Layer 7 of a small transformer language model trained on English Wikipedia (26 layers, counted from 0, width 96). Numbers have three digits each and are written without spaces.
In attention head 0, each number of a token's query or key is one row of weights dot the token's vector x plus its bias. A token spreads its attention over itself and the tokens before it by the softmax of 0.177 times query dot key.
The model reads these tokens: "\n" "\n" "|" " No" "." " overall" " |" " No" "." " in" " series" " |" " Title" " |" " Original" " release" " date" " |" "\n"

Query weights of the head. A number n stands for (n - 500) times 0.00075.
q0 (bias 0.005): 523674535546454553466395416572563388606624478586402552609429706548516461532415335484506656476400583562434374431634630214493399417473629552756327632398484405459531641584502468445496464374522529526312506545511660371507479619426457396501449613459495518393341550574440540501553416464444470474
q1 (bias 0.163): 351427445445677558433529598504778449463435300113613510546569557654463393474683669371334770715455460558253439241668461531495607535514365798558616464445502493671470600281426305368685621503641589640333452588713642627655475372347396583458586580420574362512427187483409638464579461256684364468
q2 (bias -0.064): 678534652453830541323566615653554491474420361521648420447477459261495469492463547475261432460456606621384469606505519371435418466493325516312453702456494404378726337584491580582420562328569549382490442598689615579611773576574412281582465530470593483576518383500517570469606548518412166528
q3 (bias 0.020): 442715579507357454707600437263528514533420519342374485539556598307355400496396460623368676753495283441620550568704523366565413766497598540411561421559494458590648427469587528423376337428306679567423597804413429740646619361558486473348430573124369418376509716543552432515814457317462339528
q4 (bias 0.168): 621452369486493496473701622570352611527458583325484599579334606369516463479436726587495530652585584650504436499591580520611369581384474488587493449557405469559453462222505610489469316338536517397521363572338525366497632496497468522624515580485780522373534452419703428431495347552447473472
q5 (bias -0.122): 495670526578539295357555551176577552351534469503590399516626418618133325610546401545509450581600329506299675758394380370520463470722545600526452669614585252312825278527410482650557531640537409374564453699438616592672473458818484509552390336546507543495451390629577470517589315229513395531
q6 (bias 0.209): 668695359405516415556626759557394491479562279249397598358580615585430441312477516247446369649409537797425559462508660514816562500165631807344378531751353447369712681482479484400328631248487653545309253471387669399602382497526691413519462531315717444174481577429385742232770659241711487466
q7 (bias -0.054): 576496757418548430263665743557511393532464344517739469599696776267451158621632510475366228362508404478439556648503393588451733402577378520434576470469582441485633591378540343553498575586412781444609370509605282579605435611594280637269728275553580370604424676402530351605340315572519405404
q8 (bias 0.009): 257471673469587491400457464316583675498406468639613334474420332465497477489481659869387323472407544662740493451513629418514502458357632398640649539488400598685628424474348474448577522472672418487710421576623535574352466400518628604469493322423342384661352499481389554610511412565567524545
q9 (bias 0.062): 523596566284686513475349569622416349368384450268626549467405791582429377307277510498426746214470511445681603803613524308426555640505452683476365615413455542436530572423597284700593468449360615511578549545435355450499671404639371404650533730581383457541563491517493820430656630263525543540
q10 (bias -0.003): 448640669493492692477458432429417688332470601609540393289434585568560433700356598654335402440430538415503503504387568550598528675541483452484497458517434629482649476387505663521490391651576515393462612599430436515542416410374482475525520473477385458425452671476548637550239421684506519559
q11 (bias -0.176): 663529401657678529466364732658686473442459249650401541296357627517353407438520323557454403475438446440426476594167373522596380514528521477459519463400605551542654522544591476467528209619600423516508494677536408520529525517616679512665646308352581593628352514321519482591491423349502571422
q12 (bias -0.113): 603625501488242488569409409451425402358355505542527351671498430626545554513560671628425424251486389455488896499535510517417300393601446522508630433562486719538440545799432452450569511697596453420748546328539321639411408398599587601446636474553165307481417390467408488782495453631407250583
q13 (bias -0.013): 613523574414431626481558566489611551393521458571538542512471530469524537478537584466508545364426582389738560670443597277445509459670307326637425552321681531482522412501437396374546355787479446456630457389511457465452424438313640456627283323483430499561494529446565407701720593280475537425
q14 (bias 0.067): 454592352387316572430537473585608530532462454587496636376490303645535445532598641327635499389685462475507596579680591580491544474481529533401449506486463559539386450519441621736408503531377357421535501503442384662602491392406422525409543588548573449421601530526482469452429511637508501494
q15 (bias -0.021): 399613412478232571472453402489547534549474712587416318471243302730599574593525444746539432375805428567742355630569570422473316511443418649489496412525580599441731355644383605675345479706380469470490512561353224565417507378489488501196306487500563418578575576491519477501656564538528682373
q16 (bias -0.173): 402459489473596401624339655447680465540241588630426568551553613514574430545588390452467323281297516469401312688648470681293583469630351419387404624402482764505514362471697464284321357718510552343669568507715535689313287580575522647517667316722530375628412506548515419635170501522468424552
q17 (bias -0.072): 715681467476609292520549679709592407566285419525441381345430628426440158612661598741384414429533333387524426668397596787536711490553314385449524609562629564560843776352394505378422239667473451462342550541609414605357484502672652531635469449534450572392609358336379628438398430306324436371
q18 (bias 0.044): 566500605308662466434561689534297464621385267344441427518567446582248399398737383409331583456314591451435480467479283559526431712466888380606263498498451587676503483407620493417477490526377702576471460468550563519510630598670569508564631488371513428556607607523545429287507449560530373391
q19 (bias 0.130): 683405493533646610327607248703361551809334291507429499407642377422518699436763563390335792647435477662387188406404475427480513612448531527401522563706508510466391749450428340405596532329645505427476423493470560609408599477173252516660336610601668537393198378487544445443480630421742452693
q20 (bias 0.143): 593554372558340373570421753528503449657353391448514449469341617500341455279514434226419396486526633636544564602576676659465542439451626375486494408505344518344569555363551465560421545555416545505360460463360544422620510807561555677621590520645728483415473599496481529487474583464756449489
q21 (bias 0.169): 593529471559646415403544519562536215605721438403553668642687594533279419392682449171201551694355461431462605456387435433400772507491562479499406584536486424472604590398598439398506732392505591672352499533598563543583514647482437604574587556434724556447287680417309381543478395528689517293
q22 (bias -0.229): 529453487404569374604556647304505444472474644475385423739330671631462483302618478519350402398505362568376487621555531597307534303702397425642527560312560194411615257513383527322677296626424542515551471529582533623608489645654509530464759360402441600857718677352569691647500397448409441540
q23 (bias -0.069): 537542687512490369380517380399305550547553419715435541442370585353556561559611400505495495480537489548524541443288490443453394547455446553715510545454530562458449600441423203839474407376667552469375520509380575377392594302598549440541515333518478644600552477450452461475552575611438481599
q24 (bias 0.061): 513479354499443462293402831690705443633404364393455389722629568457433436377545425644390448668467495371560497496569628662461463538407382481590456392429542268443693454409424401465652649524242468600522386474443405471608511629276270561561815537291492359635708438464561704391562377630728495566
q25 (bias -0.001): 545581103576746386625242812539568292445227480399664449664447619308273489500755464398420312505471552379387442537489402624517716475672178299623427647529647300596451605571534413519422543158464698717366476544518657463424499454638268569498785440516738479580461455509632623447581555431511427593
q26 (bias 0.019): 577417384574467287496526531588597490523608279305492551574511662611213435577561707489444330672350442528376556560237452650541552519680578464283510264537426518530446660408732421433366593569398497494303397434439494280578636432602522711640487686608441417585463478514697621346560623375685659493
q27 (bias -0.249): 515292633433734324542670441313700217439539236706603481588706435553502486525603252416602328277334547371309679630369479670235585661626360271399455405491496504675468367731452552302458473552346567306744432407594604602539529662787513724651758208461329563584567677435629437547509366534259471617
q28 (bias 0.164): 768689523436534537565403467750266717476600454182344447563461483669533455606531280412398545578589533523501435355500314421619363523324463665376375597606665455615331434345515427735450633391544525571368564462463542489578390585285500565495372787505583410486272260454436587417508639333588518676
q29 (bias 0.012): 746668521434597431467614572652580494642359436481504467514593764453365187281634399468434624861400506465189565503471588531374716468543269341543639559547540421537526503373639180514526682504382754590249471347537624633489398533545350609402652598451386339492331545429519646349458572280613758454
q30 (bias -0.110): 404441517333406438517558452372401279568479434510492521566462468378644651530364559512551468308362623461578472766420684562263450549532388469447560592520507664680350289495526518502422309633467508545537433501651556622581570704780528515603978380684378560540377791224590511438306624460538388461
q31 (bias -0.066): 602406392468454515582502398442421531559610455642373422502578420651524653475506405603619623484375351465518556569493566250558555477473665437504590425525591498568596519617534604512406732518590400499427533469461404421522525473749526613524379402431362542490472406445702454459491644420425513281

Key weights of the head. A number n stands for (n - 500) times 0.00074.
k0 (bias 0.092): 580537501489550478497621576493437522735629423540417478557471637492600536361538246598502554289365370606503527440429654429457445550649436473441471509446491308580393573471524456384549430517403421596526707384407516571550505547454427474513596651330408481575455472604487740458608597476423549561
k1 (bias 0.065): 387535427515625315423587631628651465465213389431491490582580465643439395604477318705507510690446433559294482459552395450605706334717440420399558692278652584594546454410354590389599321497457530349636481592714435576527307489642549617469503496623339463712486297626448553657533481379444394520
k2 (bias -0.013): 492441624648502549502529396669527571435533490388425367690479451572608487500421558468404392405360613745561471481521405616413290392412545369228418622618477378481435520614350554538444376545584543651668431666722625579556568568532583497625685318259442487486499389520483521453325306449390626516
k3 (bias 0.032): 551438298284607214523580470380466588403491459257490544526566391628455296509303361692485511682563411533435475657755637382424520551426678680700520393575586590461545854379369456520551330309403661560761640590347502511424684317575606446386654600371429456368475679529646639250570518539369492534
k4 (bias 0.056): 654392522528581490503570506720547460336405655421451454453316516471342464462454602430574402515437394626312529690478546573491421303528479621575558450464418465527630486445632605528493476431465566682403431483515427489484564431569461419519672601369747597505446583587463363562463396561500353550
k5 (bias -0.090): 285610391537410244574452484383380417391623564450390374592519449656523469491754527659375471594717558400400546421329308594576277488554768483500595482447493509396649402451209462656533419472612460682828684576415573289565606402656766520333483508295233618472613354490406622265584469417384567730
k6 (bias 0.080): 809553459687577344479363476527634567471580549505286527433686492973244270468684464611408320519219551462326730638687650581462571793498500452468664433465625402431732455448583404465514564427659513413367541320708544477416618577784607485453574312265375375494402715345420559346421368391427428518
k7 (bias 0.014): 273387676435416366455577609368475533384462580649512377687559493438508459752633594484679368423417568419630580597521437566333469444586550393545388432543426542705854427647431584440553286552623662347777464545526451532448620507475492317402416414510403613522663611571539444524417545595442397220
k8 (bias -0.103): 403708600474491573386524656600508805461400458419374382481577552563548462401393406651537496495550428644532461515525494489490301461346565555540692616566410565618610448491294486734593517240531411403729479586531442663445420448417302596304396500528608494456510639551339351591468534490738545500
k9 (bias 0.044): 627798766380603396683478375524523605460403437585467552566336598667603591753491423565500554461353576517503535358471477606441415399513245497399245435407622577500419577369639279655404120471426562450737509533330431512421550454490637543804724516488264507481474603252528635426426500492511517517
k10 (bias -0.092): 498696505434482502583565574427620511581639629420485414505610602526647532512450516398451469457284569550628425570480580570518491574358327684557618456586428593595638491558530573500585421511422573538497475581464400425605495290408366446400326587479625447266517441501609376438426543429480426522
k11 (bias -0.028): 663586422441495372604503698542418457439635561683396314432672389438541565383269458488575486524512572348769573538436396541585350515379546611451521425463393455363624374437372482342420330501626206417476589638618427470501634556640567420594512531451593606415652558413364532713460503355366580567
k12 (bias -0.066): 428503327547225726454526536441396661455390432511370678634482526522596371600577522489655684544369541622673619330564468395514448567418670626369454528523640637564419574860649561664440481432451403254697498390427408462525480403551432524384430488576393493302511399440433451550634620431414452355
k13 (bias -0.075): 372564454355583655581521511679557379406714450440392569401460609634525807269413513556681707614421436454585529361260402439509302504493507357432499451442553709457340705464544465407556325495671487468580600622553655576563524520300506400523386455408476470544690591481428295517503613550460454442
k14 (bias 0.005): 650449251643391496476526508530500427660291564480587589388441329398485462672605495449518469509631711400622580491575474580555609484480474490427480508445533493535487478439707453462394519510535595533492420601584499438408378555356532503405620586508452652446532523460479426264461550601579447453
k15 (bias -0.096): 379477307470508527550410508696319536661398550330494473414531420589523552560520467497421564588632672483713485447433536650442377643453413651460520509550483490491508719368682528416403673263671529517529639364362580463264480440391519375337382643514544726392602537453459566402381483565630615379
k16 (bias -0.068): 407433445327426699489423428351436502526290611445666416477327452464743662466374697477507346287469494411484530628672535586504451592513501498310647356483369746516445482637446528410520455699518311438527639553555371584428582546522402550517589503917358366436645258647532417685473650429560355494
k17 (bias -0.003): 318630317541561696634450436486528789599460637655302498213398314588620486534325527579512413477483459385608531599483530673481477503555463456631494421598420562498777489513477535468289221684513544593588635594672342576295484441667685536532277389329564486535519547328445506558430614235268467240
k18 (bias 0.032): 655433525387393442623643429505421355508538412534575401456645197502435395633465496618416521422596323538433256536401522571290557558505480728612562518636503480507422272365555667683484340683516542359491470472503500707568641554704471508474691431498494443477438603601453471478509568522477556544
k19 (bias 0.051): 610403606537660606291644295650429502658356345395576601652507678375605439430675488555448551623334507400351192609159255456557496507606532610416487731564378491411516581618415437307464483638432549664418414584617630727484522531626326487509685447608525485458394548449390480599426382198576368366
k20 (bias 0.089): 724560392507514372548453499543271489471494605600387386432420544512486514570667493406502327485526574507419558610537720642326459681507534531416516405501579476348493348337721486450406522696498583362419653397486328480570433604604392561435714378447563521616578664385592345440451438461649270555
k21 (bias 0.118): 390372431500440304348565677364564382420623398509536596565602557369316451479604308473434396287574374493488661618266554520430486552621545580589494493406541471550507377590443653348678475739493484524592449556502542528436406626667570438638683306489233384649441769372521441480599510554464512469
k22 (bias -0.077): 159487592515584392574532568535430548490509618508563473351226344555686723530435387711820402307533482570620496473607367535400424419452648376499641540408574476425290317462595712528642563425391443552555571389218409556576432415660603412357548502486378603602595597492561502556473314487350480718
k23 (bias -0.061): 470747624583399639435615463368455539595484457552550421494634575452495582498572390398566642557343534468451368519382506398379407421533550428507548427523375398353447461603517448533624283448396406423295568527368540435472682553547570659542489456508657805438369554537502390515453397527505729375
k24 (bias 0.076): 429485475564426329234335833609601294532536444458509488431419518562423526553437599794529461509625524647524413474549616721385497444610541533527404606458529468498623452409487425391400554543303549343700371408532282730604491429307492568365682510510472627583592713455609497646321377666453503404
k25 (bias 0.106): 411474432599532716773334768238535463340363626562506522431395534346416640536371504557293307482456631454522389572380558714406577354732332087513465548457517447580447533577482510527523513420348526415684501508341560504514596757773339379521689263604596692533553429627491471740259321591505461568
k26 (bias 0.081): 531506386522510449566481548450584298464625590509351472377613668663330425477420511576500442423404340254530626728453318519442569555499429657249480533501614551310701556518505509635242484646441577420283404395541245568579434494744625576496493493623547646623477497373557548423445496615651549461
k27 (bias -0.072): 400425626530389500424509355155428294355475518647620643539494294394632513457293599669620705397643507481519629602529465326494455708372545499477369530507487494430388277664438617745463512558405492479499358377731507474548646531626516446539511382666266585434627577736386365362455558584294420565
k28 (bias 0.106): 516666459522693450561461694414418505534525358368606406669515407729372398485698599471256651635154495485550547434477359468479435348434377676413564450477524416639407456553647437296408632505562451576455586583390668610484459494504534522543546546500581552541327326534536667558429540439361266369
k29 (bias 0.111): 286746437310593324581498496381564398568331401657485499484451650562511436333508528634542480448427432399581424742478578594256720360581451427559610530521454521580581532724471334333457584624512573502600479398480522577552419483676490627498655424488431568475466538411444480383444639495429375372
k30 (bias -0.103): 618694651500507564417423209465388481581389707589416516454507534494466616503330624418571552382451648444623489590551511258466459519357659572442482506343462717433279313585472847636450410651323326538604388452337467668401579570398422521528667424572377480557374594505484536613405557630510230457
k31 (bias -0.048): 461449461351428457502631406478514474697516305645524626526623588487337435468333631465572476523477445474401608603425371450600519625463637621417512527508477488475459602390396461634353683538509518460444614241412481516566478477553496473503269526449573562450401622494330572456473597503429625561

The vector x that enters this layer's attention at each token. A number n stands for (n - 500) times 0.0084.
0 "\n": 301613505439437613493437706471408447419519572464477512364677511507893627384224567226613620342697728389681695525579468554351376541232626342570408406658454688524375500356473627718515606507403531379609178592561439406555823289465275577476479348608451358364624665681403195452640802532547383327
1 "\n": 234479425378367718372460620403302366469482531639566517451659372390809551299256653328768501166532672442856490546645531558481380601254650393425467357541367731478344357575570778788512473485485568536717355503409431465495749459499453468478203364737602486289796696602429388500440703514555464377
2 "|": 251469413450377574447480655522348421510478508612552570399633464398775640435164725318726541175562611541735469532735520618550334519251657456436457351495380776404321406513478803837531465340300467542775331510468465431397706575547456461462262329777481456275803686508418327475448701582576377506
3 " No": 187517332555378574482477473424348489537463441609580459420533366404809575387268682381654499283738667521697486609606600585430391555320685358476360424509293841381384351409579883786584389269418586613922259408438491470536726468479497658467290474782488514311659639616370380437428546467602425405
4 ".": 290331406422299632473421598399445385441421573591596484383664408435693592490269706464831524177537634544761437469721507599535416683284695451477371298580302781635338406466575886796500369385490549492856409542430518513324743369446521536459349428567573499270761625563385390411436683443530382279
5 " overall": 425391535422348609546390531325431512496533515677508448280682436371722432229188580467625473236623735506636641541604613613467382745140781452518467316468334809516236483420618748755401455500403396615789394585373375471527684407442427497672347451736495517364794595597317349515416597542487308568
6 " |": 321611501399303526460413632512390464502470536577484556407589315453702582430166724397718578176496677517708490458666597533508284519237708404413414327608372758461265380476544835860427404367384582638808306577414465461405783513599575407518284359624587437227830692488420427432423637562553494472
7 " No": 199574371528401603502442476443335524538475470590517448394501395414775579402220648391656535291761634475666555605599638532467350538284693402472349427537297829324355355438568937824569365257435601652920263456452464478567730457499579591495283495736481504242612604596370398455463535444613411385
8 ".": 311368446400323668503384611405431436458425582579542485359638418437661574521240661464820559177559617506734502462732548564568384676258706492478376298602307752597311403508585937838476361372485550510857406578430488531356750346462576467485339433509582482225724611544396392430464678414531357265
9 " in": 317464491378363526505516455428415426574475663518598436331525308326679472402229595444763525286666647492761616500662674633555227619242677445548383375527296871503298456549508852719556379394495473642756426524345310437500795459505505364637377425707564469217823571540306413472456631503597398315
10 " series": 263714334487361596381341496419370463589525433501496558328514449305793530493183545517731565222633637364725665641684538620500320689181735451628321372451436675558289448427591743813547409361440483521881451551442336481408714409512411476464252575607552544266855676544474448447392528479583418477
11 " |": 319689520395309548459393657507403487467418585580503558406532333440709540445151697399746620167546676519710541473662599505515246536260680446454451340606412695436266383492489746927467381343326589654803344592394396438397763467564569395502218405556563443237852683497419496434519624518563467505
12 " Title": 216552472363390623455310491436276534489335406546609398348592501327699764451143596340670564244847750482674650580686569524526427684278668400610414501472453757485306367530454813677463420464288520623759362609388402329449612404615615459567112552579512432302778555614429480441531583564505477474
13 " |": 348685562390406572473362658400365498453435595573558509398556273423707546480192702354717625156564708491702574424646563497543286516278647445454472378637459694446259362490477782973517412300353566630780348589383462447407746441561581404499174375574507442267855616499397519400532638492568430506
14 " Original": 275645462450371662507342555320422559460449559628572396267587478262664615434176450312718562240707705438739648493727526479600427621253614446496435410559495828415302364451366809717471426308426552761693369633344514361441718456537597520470193521717457587389802456553343443436478634468474364570
15 " release": 420520372373539642542355585224252453461467462500589505296489288239772579521258496407643494230721693389654671447666502517637410659199608458617389423507457686473281385405415790846507521462438473699847355652300439417429689335507538505566305526670473404421884637641399531432551603452465610475
16 " date": 301644425467581646460311548225359578491300494523666398423535378387825575576131486401741554269716699514739674406586582467591279690224563368639378456459409671411377363471472809839435534323447482688785319560229512402390681438533579472491333430566493427412775596624441577436647632445440437456
17 " |": 378732536429463606537293700351388477486401621568542465386498305477717543484182705357695600135590708490730553412648622495543269527232572427521494374631454635447286356486480774953583462249375522631764362621388470434382701441563587388485153421539493424312822570543391558408549631455544414529
18 "\n": 339585515390435817445324652393313454490414592612580460403502375398765582398212640292746594152642663450853596531623618467506340595151583428517529413594401683456265282542488789891571487391432499522644397511400417424521681426484470431494172409659578401411772593644429478460501694423620364410

Token 7 " No".
Which token does it look at most, and with what share of its attention? 0 "\n", with about 30%

Token 12 " Title".
Which two tokens does it look at most, in order? 11 " |", 0 "\n"

Token 11 " |".
To which token does it give the most attention? 11 " |"

Token 4 ".".
To which token does it give the most attention? 0 "\n"

Token 17 " |".
Which two tokens does it look at most, in order? 17 " |", 13 " |"

Token 13 " |".
To which token does it give the most attention? 13 " |"

Token 8 ".".
Which two tokens does it look at most, in order? 8 ".", 0 "\n"

Token 5 " overall".
Which token does it look at most, and with what share of its attention? 0 "\n", with about 40%